Layer 6 of a small transformer language model trained on English Wikipedia (12 layers, counted from 0, width 64).
A neuron adds its activation times its output weights to the MLP's output. To switch it off is to set its activation to zero at one token and run the rest of the model.
A neuron's activation on a vector x is SiLU(gate . x) times (in . x), where the dot is the dot product.

Input weights of the MLP neurons that the questions are about. A number n stands for (n - 128) times 0.015.
n9 gate: 141, 193, 145, 124, 164, 189, 92, 66, 78, 129, 71, 123, 85, 121, 214, 83, 217, 163, 60, 110, 69, 155, 183, 122, 104, 91, 114, 110, 133, 161, 116, 156, 100, 115, 126, 98, 177, 99, 94, 92, 117, 198, 67, 135, 148, 186, 113, 16, 189, 96, 79, 42, 97, 122, 125, 140, 133, 103, 166, 125, 132, 56, 126, 208
n36 gate: 147, 126, 136, 170, 176, 155, 119, 105, 137, 110, 112, 144, 104, 164, 168, 133, 164, 171, 136, 182, 78, 120, 118, 81, 144, 147, 95, 101, 144, 107, 135, 137, 149, 107, 76, 122, 135, 155, 146, 78, 97, 157, 103, 133, 74, 177, 75, 42, 126, 161, 122, 85, 124, 131, 123, 171, 179, 106, 150, 112, 130, 45, 95, 158
n69 gate: 103, 88, 159, 138, 88, 138, 187, 110, 157, 184, 152, 84, 158, 119, 131, 96, 120, 105, 171, 117, 147, 91, 120, 171, 123, 114, 110, 164, 155, 149, 158, 98, 72, 100, 134, 141, 151, 203, 126, 149, 173, 128, 106, 118, 175, 155, 106, 121, 94, 102, 180, 137, 99, 159, 101, 151, 202, 110, 72, 99, 129, 87, 128, 146
n85 gate: 126, 133, 143, 139, 115, 98, 140, 109, 137, 112, 177, 143, 150, 134, 137, 144, 63, 178, 91, 131, 108, 140, 162, 151, 157, 136, 161, 141, 136, 136, 147, 122, 149, 103, 142, 159, 99, 94, 72, 68, 85, 137, 84, 109, 121, 137, 197, 118, 76, 147, 106, 148, 166, 70, 124, 96, 198, 142, 136, 78, 88, 114, 113, 123
n105 gate: 100, 87, 167, 100, 209, 161, 128, 87, 138, 90, 166, 134, 145, 130, 159, 181, 118, 38, 72, 121, 175, 168, 135, 107, 177, 45, 80, 132, 186, 131, 113, 127, 139, 160, 163, 138, 175, 159, 110, 87, 98, 93, 147, 140, 135, 128, 105, 87, 172, 136, 146, 148, 130, 198, 137, 108, 169, 114, 90, 131, 97, 119, 142, 126
n150 gate: 182, 153, 169, 158, 109, 158, 139, 94, 82, 103, 160, 178, 136, 167, 63, 226, 135, 146, 184, 92, 140, 164, 140, 154, 160, 172, 120, 98, 93, 169, 128, 139, 151, 145, 170, 147, 151, 121, 117, 120, 112, 72, 154, 132, 101, 114, 110, 128, 129, 189, 124, 171, 109, 114, 104, 120, 104, 46, 132, 153, 122, 112, 161, 170
n180 gate: 66, 109, 75, 138, 175, 75, 125, 61, 68, 57, 81, 105, 127, 138, 90, 124, 108, 130, 110, 76, 129, 135, 123, 187, 125, 77, 196, 85, 183, 126, 58, 115, 171, 66, 116, 120, 139, 148, 144, 134, 92, 149, 78, 131, 98, 82, 191, 206, 101, 182, 134, 108, 159, 106, 107, 76, 159, 105, 124, 160, 177, 86, 148, 171
n9 in: 154, 86, 110, 85, 134, 61, 228, 148, 150, 145, 156, 105, 186, 137, 142, 187, 101, 104, 146, 126, 156, 125, 135, 160, 149, 210, 208, 96, 180, 113, 158, 161, 119, 155, 186, 115, 133, 108, 155, 159, 171, 132, 140, 142, 153, 111, 171, 253, 88, 133, 178, 248, 144, 110, 97, 76, 123, 105, 143, 75, 140, 156, 121, 49
n36 in: 117, 140, 129, 167, 126, 116, 147, 173, 136, 179, 173, 116, 127, 120, 112, 244, 114, 133, 150, 159, 144, 114, 118, 139, 181, 133, 133, 120, 156, 66, 170, 105, 133, 135, 123, 106, 127, 190, 128, 86, 89, 114, 135, 164, 42, 121, 84, 86, 60, 135, 143, 168, 131, 93, 111, 74, 103, 82, 132, 77, 106, 165, 116, 106
n69 in: 176, 112, 158, 151, 179, 183, 84, 116, 75, 117, 88, 183, 117, 105, 154, 164, 120, 130, 114, 113, 102, 158, 133, 117, 106, 86, 105, 97, 112, 121, 113, 181, 161, 83, 155, 144, 94, 23, 71, 128, 76, 114, 138, 155, 82, 81, 111, 80, 155, 171, 25, 165, 169, 108, 133, 96, 49, 93, 191, 139, 174, 111, 128, 110
n85 in: 103, 128, 153, 124, 100, 113, 128, 87, 137, 128, 163, 107, 142, 113, 142, 115, 80, 70, 40, 99, 139, 150, 82, 102, 104, 156, 212, 150, 149, 105, 129, 152, 103, 122, 86, 174, 100, 120, 179, 73, 203, 151, 177, 140, 155, 154, 155, 149, 49, 116, 96, 111, 164, 91, 144, 149, 120, 184, 207, 142, 77, 93, 101, 152
n105 in: 206, 97, 156, 118, 217, 94, 136, 106, 96, 94, 120, 157, 165, 165, 134, 135, 169, 96, 157, 167, 96, 145, 137, 159, 115, 107, 112, 169, 138, 110, 62, 110, 107, 65, 149, 106, 164, 139, 127, 103, 128, 130, 136, 105, 178, 186, 138, 169, 157, 169, 158, 156, 122, 148, 174, 105, 145, 78, 73, 144, 175, 111, 110, 163
n150 in: 141, 101, 119, 127, 128, 86, 156, 147, 192, 117, 96, 129, 143, 45, 154, 109, 140, 123, 160, 113, 125, 154, 132, 182, 108, 110, 161, 91, 74, 38, 130, 134, 68, 112, 106, 174, 136, 105, 143, 114, 135, 138, 153, 124, 158, 128, 130, 73, 145, 111, 117, 83, 165, 140, 132, 128, 104, 141, 115, 114, 71, 43, 126, 88
n180 in: 86, 179, 70, 133, 177, 145, 104, 180, 224, 139, 159, 147, 148, 86, 136, 111, 21, 69, 139, 154, 82, 130, 159, 109, 164, 75, 57, 206, 110, 90, 167, 200, 50, 198, 148, 115, 59, 106, 143, 78, 150, 124, 118, 156, 138, 105, 82, 124, 113, 164, 188, 137, 52, 195, 77, 128, 103, 81, 160, 103, 135, 123, 82, 140

Output weights of the MLP neurons that the questions are about. A number n stands for (n - 128) times 0.056.
n9: 126, 127, 128, 130, 129, 120, 138, 128, 133, 124, 132, 130, 129, 135, 132, 165, 118, 127, 136, 139, 140, 102, 127, 126, 127, 120, 127, 248, 134, 137, 124, 90, 122, 132, 120, 130, 130, 126, 136, 136, 129, 122, 121, 125, 148, 112, 120, 128, 98, 129, 122, 119, 130, 136, 121, 128, 114, 131, 97, 110, 103, 156, 129, 115
n36: 135, 116, 120, 125, 111, 121, 139, 122, 132, 117, 128, 131, 138, 110, 119, 124, 131, 115, 132, 119, 139, 127, 125, 126, 123, 115, 126, 200, 114, 128, 109, 125, 126, 126, 113, 134, 110, 123, 135, 148, 126, 115, 119, 128, 195, 107, 153, 155, 122, 113, 137, 125, 136, 110, 140, 126, 131, 155, 118, 117, 105, 143, 132, 134
n69: 149, 144, 133, 128, 152, 117, 146, 100, 123, 124, 126, 133, 113, 131, 107, 123, 133, 128, 120, 92, 127, 120, 130, 129, 109, 127, 120, 125, 140, 152, 126, 146, 114, 108, 153, 140, 99, 156, 142, 124, 144, 114, 118, 112, 137, 128, 147, 99, 125, 125, 93, 133, 125, 148, 144, 101, 121, 132, 138, 114, 138, 163, 136, 145
n85: 134, 92, 93, 120, 148, 140, 127, 137, 113, 158, 90, 133, 95, 138, 117, 135, 144, 146, 149, 135, 106, 128, 112, 130, 141, 106, 118, 135, 122, 127, 125, 133, 143, 127, 132, 119, 108, 147, 126, 145, 117, 121, 139, 155, 106, 103, 137, 164, 127, 145, 141, 118, 140, 133, 148, 112, 91, 119, 110, 140, 126, 126, 136, 162
n105: 131, 147, 90, 117, 127, 108, 102, 125, 120, 131, 153, 118, 142, 127, 125, 128, 103, 157, 135, 114, 126, 147, 126, 133, 160, 144, 116, 119, 120, 129, 117, 113, 131, 155, 119, 152, 126, 121, 91, 111, 94, 146, 141, 147, 112, 130, 133, 131, 143, 134, 125, 139, 117, 133, 143, 120, 113, 141, 108, 141, 146, 153, 108, 137
n150: 144, 136, 127, 127, 143, 143, 126, 120, 121, 135, 127, 111, 129, 153, 153, 106, 119, 142, 121, 116, 170, 144, 143, 138, 130, 130, 102, 126, 144, 152, 97, 125, 146, 124, 139, 122, 131, 135, 99, 121, 102, 122, 102, 146, 123, 96, 134, 128, 132, 144, 130, 136, 100, 103, 115, 126, 125, 127, 145, 126, 122, 150, 115, 129
n180: 153, 104, 136, 133, 129, 117, 114, 120, 141, 144, 129, 140, 137, 141, 116, 138, 127, 169, 119, 110, 135, 113, 153, 107, 124, 127, 124, 134, 98, 129, 140, 154, 133, 128, 112, 157, 107, 112, 130, 109, 108, 114, 134, 93, 142, 150, 121, 129, 148, 140, 150, 139, 119, 104, 148, 145, 69, 111, 165, 123, 93, 130, 142, 127

Each question names a token from some text and the token that comes next. It shows the vector x that enters the MLP there. A number n stands for (n - 128) times 0.087.

Then comes g, the gradient of the next token's log-probability with respect to the MLP's output, scaled to length 1. A neuron's effect is roughly proportional to its activation times (output weights . g). A number n stands for (n - 128) times 0.0056.

"is ", then "a "
x: 125, 151, 116, 107, 129, 113, 123, 142, 131, 138, 112, 114, 127, 110, 132, 195, 120, 142, 109, 166, 99, 145, 159, 136, 121, 181, 155, 110, 124, 145, 116, 112, 144, 123, 128, 139, 155, 96, 145, 146, 145, 164, 96, 119, 122, 115, 133, 110, 149, 127, 114, 120, 98, 151, 150, 124, 120, 124, 110, 104, 131, 174, 124, 94
g: 178, 136, 103, 151, 108, 142, 145, 139, 110, 136, 120, 121, 120, 93, 160, 111, 104, 136, 105, 114, 104, 146, 95, 100, 105, 147, 98, 123, 145, 144, 189, 124, 125, 173, 101, 94, 152, 132, 136, 93, 118, 148, 108, 119, 137, 139, 157, 94, 158, 136, 114, 139, 109, 130, 157, 133, 123, 156, 151, 107, 115, 122, 146, 125
Switching off which neuron hurts the next token most? n85

"friends ", then "recogn"
x: 146, 143, 143, 91, 107, 103, 118, 149, 124, 108, 126, 161, 163, 136, 145, 193, 141, 134, 120, 135, 123, 137, 144, 138, 103, 117, 131, 105, 104, 140, 122, 140, 134, 129, 115, 123, 135, 123, 119, 151, 132, 162, 93, 140, 134, 124, 135, 123, 114, 107, 152, 115, 93, 123, 141, 168, 162, 140, 108, 79, 139, 145, 91, 82
g: 128, 129, 95, 73, 170, 123, 134, 141, 112, 115, 110, 116, 92, 122, 210, 143, 170, 138, 144, 156, 139, 106, 130, 116, 139, 158, 143, 130, 105, 121, 86, 131, 122, 135, 137, 112, 133, 119, 150, 132, 139, 143, 124, 139, 142, 122, 103, 155, 103, 115, 119, 158, 144, 118, 122, 92, 143, 121, 100, 113, 94, 136, 142, 141
Switching off which neuron hurts the next token most? n9

", ", then "Col"
x: 123, 150, 120, 106, 130, 96, 127, 125, 130, 136, 119, 131, 130, 111, 144, 188, 143, 109, 97, 140, 127, 149, 98, 138, 114, 133, 123, 121, 134, 120, 92, 124, 128, 129, 112, 112, 167, 126, 143, 155, 150, 161, 107, 116, 140, 108, 118, 133, 111, 107, 140, 130, 98, 127, 127, 144, 145, 142, 123, 110, 154, 135, 123, 127
g: 152, 130, 122, 122, 128, 132, 181, 125, 162, 126, 153, 107, 157, 154, 39, 134, 120, 133, 140, 124, 132, 148, 142, 131, 139, 129, 93, 129, 97, 101, 131, 126, 141, 162, 135, 69, 117, 126, 139, 112, 131, 96, 127, 156, 125, 129, 120, 159, 141, 154, 129, 157, 104, 144, 110, 110, 114, 112, 121, 128, 110, 131, 138, 107
Which neuron, switched off, raises the next token's probability most? n180

", ", then "speed "
x: 122, 145, 132, 112, 136, 105, 115, 123, 130, 129, 118, 146, 123, 112, 137, 217, 123, 113, 97, 152, 123, 146, 105, 130, 125, 135, 136, 117, 135, 128, 101, 131, 121, 126, 118, 113, 169, 117, 129, 163, 136, 167, 112, 113, 132, 121, 120, 124, 134, 102, 132, 137, 104, 135, 133, 143, 144, 137, 109, 127, 164, 141, 113, 126
g: 97, 108, 134, 151, 130, 132, 142, 74, 143, 119, 143, 130, 163, 135, 31, 172, 103, 106, 145, 110, 117, 125, 136, 108, 136, 143, 116, 131, 146, 105, 149, 142, 138, 134, 132, 141, 145, 142, 128, 112, 101, 124, 149, 106, 134, 147, 152, 133, 163, 127, 130, 133, 134, 122, 159, 129, 134, 102, 103, 143, 97, 120, 108, 146
Which neuron, switched off, raises the next token's probability most? n180

"he", then "ating "
x: 111, 151, 121, 135, 151, 163, 100, 116, 127, 152, 112, 142, 154, 138, 140, 114, 157, 113, 121, 125, 104, 123, 131, 132, 135, 125, 121, 114, 128, 139, 116, 139, 82, 112, 96, 96, 121, 100, 128, 148, 130, 166, 93, 142, 110, 162, 141, 93, 129, 134, 135, 101, 110, 112, 158, 167, 159, 142, 122, 134, 143, 143, 105, 126
g: 151, 152, 146, 130, 170, 126, 136, 54, 131, 96, 145, 125, 141, 112, 155, 158, 104, 104, 134, 118, 159, 116, 149, 101, 99, 121, 163, 109, 135, 119, 127, 123, 164, 155, 106, 114, 127, 107, 143, 135, 125, 116, 77, 133, 118, 132, 148, 104, 125, 161, 127, 155, 126, 117, 83, 118, 116, 114, 143, 147, 118, 158, 128, 137
Switching off which neuron hurts the next token most? n36

"their ", then "products "
x: 125, 132, 121, 85, 103, 114, 109, 106, 124, 132, 111, 158, 151, 121, 98, 237, 162, 120, 124, 144, 123, 146, 125, 120, 135, 151, 136, 129, 118, 161, 132, 147, 139, 120, 107, 114, 124, 104, 111, 129, 149, 143, 114, 115, 119, 119, 134, 121, 162, 136, 127, 120, 120, 139, 135, 133, 156, 121, 128, 108, 148, 150, 118, 111
g: 132, 108, 141, 176, 105, 191, 114, 91, 145, 126, 132, 125, 137, 110, 153, 132, 151, 128, 116, 147, 113, 135, 124, 105, 109, 95, 105, 130, 97, 174, 85, 137, 117, 140, 139, 164, 135, 102, 139, 114, 94, 147, 150, 130, 122, 99, 143, 130, 125, 120, 98, 162, 147, 114, 151, 98, 132, 152, 142, 96, 107, 131, 129, 152
Which neuron, switched off, raises the next token's probability most? n150

"Vi", then "j"
x: 128, 132, 122, 117, 120, 146, 109, 100, 112, 113, 114, 148, 132, 119, 129, 139, 172, 136, 151, 132, 51, 138, 133, 141, 145, 132, 126, 143, 117, 141, 93, 137, 112, 148, 110, 117, 120, 96, 122, 106, 146, 135, 126, 124, 96, 165, 141, 96, 135, 139, 107, 127, 113, 138, 132, 182, 154, 134, 131, 116, 137, 132, 127, 145
g: 156, 102, 120, 88, 127, 128, 163, 90, 77, 130, 164, 111, 145, 126, 118, 152, 175, 93, 121, 113, 149, 141, 128, 118, 172, 92, 158, 125, 127, 128, 109, 131, 134, 146, 110, 114, 156, 103, 133, 121, 142, 159, 129, 96, 105, 149, 107, 138, 109, 146, 172, 118, 139, 86, 130, 144, 128, 119, 146, 108, 143, 134, 118, 132
Switching off which neuron hurts the next token most? n9

", ", then "to "
x: 123, 155, 121, 111, 127, 104, 130, 125, 130, 142, 127, 135, 131, 116, 144, 189, 142, 95, 102, 127, 124, 156, 107, 132, 113, 130, 113, 116, 128, 111, 98, 122, 130, 124, 115, 124, 167, 124, 151, 142, 147, 149, 108, 111, 135, 106, 115, 135, 119, 109, 136, 133, 105, 132, 125, 140, 141, 133, 134, 108, 153, 132, 127, 126
g: 119, 96, 149, 130, 118, 162, 121, 110, 100, 146, 105, 138, 126, 146, 192, 192, 122, 109, 95, 107, 137, 92, 125, 113, 93, 111, 160, 124, 155, 132, 125, 142, 131, 150, 129, 173, 114, 141, 121, 121, 121, 135, 97, 135, 113, 112, 135, 117, 114, 126, 136, 144, 150, 94, 108, 132, 128, 140, 135, 84, 138, 172, 129, 125
Switching off which neuron hurts the next token most? n9

"p", then "ull "
x: 127, 149, 122, 120, 115, 169, 79, 124, 120, 139, 83, 122, 171, 118, 161, 143, 113, 143, 139, 127, 97, 133, 130, 119, 123, 135, 130, 118, 139, 144, 108, 120, 118, 103, 91, 114, 121, 135, 122, 142, 152, 137, 95, 126, 144, 153, 118, 77, 139, 121, 136, 136, 112, 151, 130, 173, 156, 142, 126, 145, 151, 126, 110, 108
g: 101, 175, 139, 112, 123, 113, 155, 62, 131, 132, 150, 153, 119, 117, 74, 145, 111, 108, 155, 122, 121, 134, 146, 109, 116, 135, 134, 119, 97, 143, 169, 132, 116, 120, 125, 163, 138, 131, 120, 150, 107, 129, 106, 179, 133, 138, 133, 145, 106, 121, 127, 98, 122, 129, 168, 87, 145, 103, 125, 152, 156, 124, 135, 111
Switching off which neuron hurts the next token most? n9

", ", then "in "
x: 118, 146, 133, 111, 134, 107, 113, 124, 127, 130, 115, 141, 122, 111, 135, 211, 123, 111, 95, 151, 121, 146, 103, 131, 127, 139, 131, 120, 139, 128, 97, 129, 121, 126, 124, 114, 171, 118, 131, 164, 143, 165, 113, 116, 137, 118, 117, 131, 133, 107, 133, 135, 102, 133, 131, 144, 143, 139, 108, 125, 163, 141, 113, 126
g: 88, 164, 112, 141, 124, 139, 139, 149, 95, 156, 132, 156, 123, 149, 157, 159, 142, 113, 136, 132, 144, 113, 141, 127, 115, 108, 179, 120, 120, 125, 92, 86, 149, 125, 117, 160, 60, 107, 132, 140, 101, 118, 119, 169, 110, 117, 145, 127, 88, 125, 149, 130, 124, 134, 127, 143, 113, 161, 139, 103, 131, 98, 138, 122
Switching off which neuron hurts the next token most? n9

"la", then "und"
x: 127, 144, 128, 116, 141, 132, 95, 124, 122, 156, 123, 132, 129, 124, 176, 109, 148, 135, 138, 152, 105, 135, 120, 124, 131, 142, 123, 109, 119, 158, 116, 96, 125, 120, 99, 119, 130, 97, 114, 141, 137, 157, 82, 136, 148, 145, 116, 93, 120, 126, 114, 92, 124, 145, 130, 201, 147, 110, 140, 124, 136, 152, 110, 119
g: 133, 178, 138, 112, 131, 94, 108, 118, 128, 130, 93, 142, 86, 97, 114, 179, 139, 149, 121, 160, 111, 78, 116, 114, 149, 114, 77, 113, 142, 123, 160, 158, 121, 138, 151, 133, 138, 108, 155, 138, 113, 145, 148, 138, 136, 139, 154, 141, 154, 113, 117, 126, 133, 108, 95, 116, 123, 126, 117, 139, 139, 165, 128, 90
Switching off which neuron hurts the next token most? n36

"industrial ", then "h"
x: 133, 110, 161, 108, 113, 117, 93, 138, 144, 125, 134, 161, 159, 122, 138, 238, 164, 75, 133, 178, 110, 141, 105, 106, 146, 124, 144, 115, 103, 120, 86, 146, 140, 126, 109, 120, 120, 98, 131, 160, 121, 145, 109, 130, 118, 138, 127, 133, 169, 144, 132, 129, 103, 138, 145, 126, 148, 143, 127, 65, 141, 116, 110, 123
g: 117, 137, 119, 118, 131, 109, 160, 70, 136, 138, 127, 131, 113, 110, 81, 139, 143, 165, 112, 119, 147, 147, 138, 108, 137, 177, 144, 122, 140, 113, 136, 133, 139, 99, 129, 149, 120, 106, 164, 113, 107, 134, 79, 185, 99, 137, 136, 122, 121, 132, 147, 111, 116, 139, 136, 118, 162, 95, 155, 159, 136, 115, 94, 127
Switching off which neuron hurts the next token most? n105

"\n\n", then "=== "
x: 109, 138, 107, 105, 133, 124, 151, 133, 118, 128, 124, 168, 114, 120, 106, 177, 120, 114, 110, 172, 118, 148, 90, 140, 134, 130, 187, 131, 109, 121, 106, 110, 130, 124, 160, 97, 148, 118, 142, 164, 156, 159, 81, 145, 135, 117, 119, 138, 157, 137, 96, 114, 100, 121, 133, 146, 141, 114, 109, 133, 135, 108, 108, 92
g: 153, 102, 136, 142, 135, 154, 126, 133, 157, 105, 162, 130, 119, 136, 187, 47, 151, 131, 124, 120, 133, 89, 120, 153, 130, 141, 149, 134, 113, 140, 122, 131, 114, 93, 153, 119, 106, 99, 134, 149, 142, 118, 133, 142, 114, 129, 103, 122, 145, 123, 137, 115, 120, 121, 160, 129, 146, 122, 77, 165, 90, 126, 122, 121
Switching off which neuron hurts the next token most? n180

"cent", then "re"
x: 104, 166, 124, 128, 123, 158, 95, 119, 148, 99, 118, 154, 147, 126, 127, 100, 177, 129, 117, 161, 91, 153, 138, 124, 98, 158, 122, 108, 106, 118, 116, 136, 146, 113, 83, 113, 124, 113, 128, 151, 144, 149, 126, 130, 133, 144, 117, 94, 165, 123, 137, 115, 104, 145, 126, 161, 134, 139, 125, 119, 126, 116, 126, 150
g: 128, 133, 97, 136, 127, 139, 131, 91, 107, 134, 117, 123, 175, 95, 119, 122, 148, 128, 142, 123, 144, 179, 108, 136, 154, 122, 143, 104, 129, 142, 93, 93, 138, 142, 100, 115, 133, 143, 142, 144, 159, 147, 136, 120, 148, 163, 113, 139, 141, 86, 156, 154, 123, 81, 106, 113, 130, 95, 72, 119, 129, 158, 137, 146
Switching off which neuron hurts the next token most? n9

"ul", then "ation "
x: 135, 134, 118, 123, 113, 170, 92, 103, 126, 143, 124, 146, 131, 135, 155, 120, 146, 135, 115, 144, 110, 143, 143, 120, 127, 125, 118, 101, 129, 115, 86, 127, 121, 130, 107, 141, 99, 129, 141, 130, 136, 192, 80, 139, 159, 139, 113, 68, 149, 124, 136, 94, 122, 129, 122, 155, 118, 145, 127, 110, 157, 132, 110, 128
g: 93, 139, 147, 129, 100, 111, 139, 128, 118, 127, 134, 135, 137, 140, 170, 125, 155, 159, 50, 124, 70, 104, 124, 154, 101, 170, 116, 130, 134, 156, 153, 136, 139, 135, 117, 95, 119, 125, 141, 120, 152, 130, 117, 159, 133, 130, 130, 139, 111, 147, 131, 120, 117, 178, 132, 111, 133, 118, 127, 112, 88, 103, 125, 146
Which neuron, switched off, raises the next token's probability most? n9

"up", then "."
x: 123, 163, 139, 105, 110, 132, 99, 111, 149, 137, 109, 146, 133, 109, 150, 116, 162, 114, 122, 133, 121, 140, 142, 138, 125, 157, 112, 104, 133, 124, 116, 119, 128, 106, 119, 126, 130, 130, 148, 159, 138, 159, 92, 153, 133, 127, 116, 75, 172, 124, 143, 95, 114, 102, 149, 153, 156, 135, 106, 127, 119, 117, 105, 121
g: 128, 131, 145, 118, 173, 129, 137, 107, 101, 114, 119, 131, 107, 147, 147, 166, 141, 36, 120, 116, 116, 136, 128, 155, 84, 127, 161, 129, 169, 151, 150, 135, 126, 127, 117, 84, 140, 133, 94, 118, 120, 117, 122, 138, 131, 138, 157, 133, 120, 129, 112, 114, 117, 119, 122, 101, 121, 102, 161, 148, 141, 145, 155, 137
Which neuron, switched off, raises the next token's probability most? n69

", ", then "including "
x: 121, 145, 131, 107, 127, 107, 114, 121, 133, 142, 105, 135, 133, 110, 139, 205, 128, 110, 104, 158, 125, 157, 106, 133, 114, 143, 127, 123, 138, 123, 93, 129, 122, 124, 117, 111, 170, 117, 136, 165, 135, 165, 111, 117, 136, 118, 121, 134, 129, 101, 137, 138, 104, 130, 139, 145, 141, 138, 122, 121, 160, 136, 106, 122
g: 133, 156, 104, 123, 124, 141, 106, 160, 143, 117, 121, 117, 97, 129, 183, 58, 166, 118, 111, 161, 136, 158, 135, 147, 89, 138, 100, 136, 119, 169, 107, 130, 104, 134, 152, 87, 141, 107, 106, 148, 161, 123, 132, 107, 118, 141, 106, 144, 108, 127, 112, 135, 133, 100, 126, 120, 133, 139, 142, 135, 128, 167, 128, 117
Switching off which neuron hurts the next token most? n180

"s ", then "enter"
x: 136, 125, 129, 95, 109, 109, 110, 102, 131, 135, 118, 147, 154, 134, 111, 215, 139, 124, 121, 154, 111, 151, 120, 122, 127, 130, 135, 144, 123, 162, 124, 138, 140, 123, 116, 104, 111, 112, 128, 118, 151, 146, 110, 120, 121, 124, 117, 132, 150, 130, 121, 139, 115, 134, 135, 138, 151, 137, 140, 108, 144, 147, 119, 110
g: 143, 147, 126, 149, 100, 148, 99, 159, 147, 109, 133, 125, 149, 142, 211, 153, 124, 105, 168, 150, 138, 122, 124, 106, 141, 136, 102, 126, 146, 138, 90, 153, 93, 98, 99, 105, 114, 131, 129, 126, 127, 119, 154, 131, 130, 127, 141, 97, 162, 114, 138, 145, 101, 161, 112, 106, 110, 114, 99, 134, 129, 99, 115, 125
Which neuron, switched off, raises the next token's probability most? n150

". ", then "When "
x: 111, 156, 119, 110, 132, 117, 141, 127, 102, 115, 132, 146, 112, 132, 123, 183, 129, 133, 100, 148, 119, 149, 106, 154, 121, 133, 170, 133, 141, 134, 115, 111, 124, 115, 122, 91, 148, 115, 130, 160, 152, 154, 82, 143, 132, 105, 142, 144, 123, 131, 106, 103, 104, 125, 122, 138, 152, 127, 110, 137, 156, 146, 109, 123
g: 130, 75, 152, 139, 130, 129, 138, 108, 161, 115, 158, 121, 119, 131, 157, 108, 150, 163, 145, 93, 157, 110, 108, 109, 130, 129, 151, 125, 159, 136, 123, 120, 120, 115, 120, 157, 135, 146, 83, 130, 135, 122, 88, 117, 126, 132, 149, 132, 140, 82, 125, 84, 102, 140, 132, 97, 131, 128, 143, 171, 168, 157, 104, 104
Switching off which neuron hurts the next token most? n180

"to ", then "prec"
x: 129, 144, 121, 86, 104, 96, 128, 142, 129, 130, 146, 154, 159, 99, 120, 173, 126, 143, 123, 116, 98, 140, 134, 130, 130, 139, 114, 99, 138, 150, 119, 135, 119, 111, 110, 113, 116, 114, 133, 170, 134, 169, 99, 145, 139, 152, 156, 140, 154, 98, 137, 137, 108, 134, 136, 130, 138, 133, 78, 120, 131, 148, 118, 119
g: 88, 119, 108, 121, 114, 109, 102, 115, 141, 126, 136, 137, 103, 101, 66, 169, 110, 140, 135, 157, 171, 124, 117, 120, 156, 149, 138, 129, 144, 137, 116, 152, 170, 143, 152, 154, 105, 121, 118, 150, 120, 122, 145, 105, 131, 116, 91, 161, 158, 147, 149, 160, 127, 142, 127, 110, 97, 114, 99, 126, 127, 91, 113, 151
Which neuron, switched off, raises the next token's probability most? n85

"lies ", then "by "
x: 111, 151, 144, 104, 121, 111, 126, 152, 125, 140, 130, 143, 154, 127, 135, 196, 132, 118, 101, 155, 113, 138, 147, 111, 103, 147, 160, 102, 123, 156, 119, 91, 140, 130, 124, 127, 139, 109, 140, 148, 115, 146, 77, 131, 130, 120, 136, 108, 148, 108, 129, 128, 97, 138, 145, 149, 144, 128, 131, 92, 139, 155, 109, 94
g: 88, 121, 136, 108, 159, 125, 153, 159, 120, 141, 137, 119, 126, 107, 104, 187, 155, 97, 145, 155, 73, 126, 115, 116, 133, 135, 153, 131, 132, 101, 75, 139, 140, 116, 114, 116, 162, 138, 106, 151, 107, 117, 125, 154, 148, 132, 131, 158, 99, 129, 155, 99, 166, 101, 125, 130, 106, 111, 144, 124, 153, 115, 117, 129
Which neuron, switched off, raises the next token's probability most? n85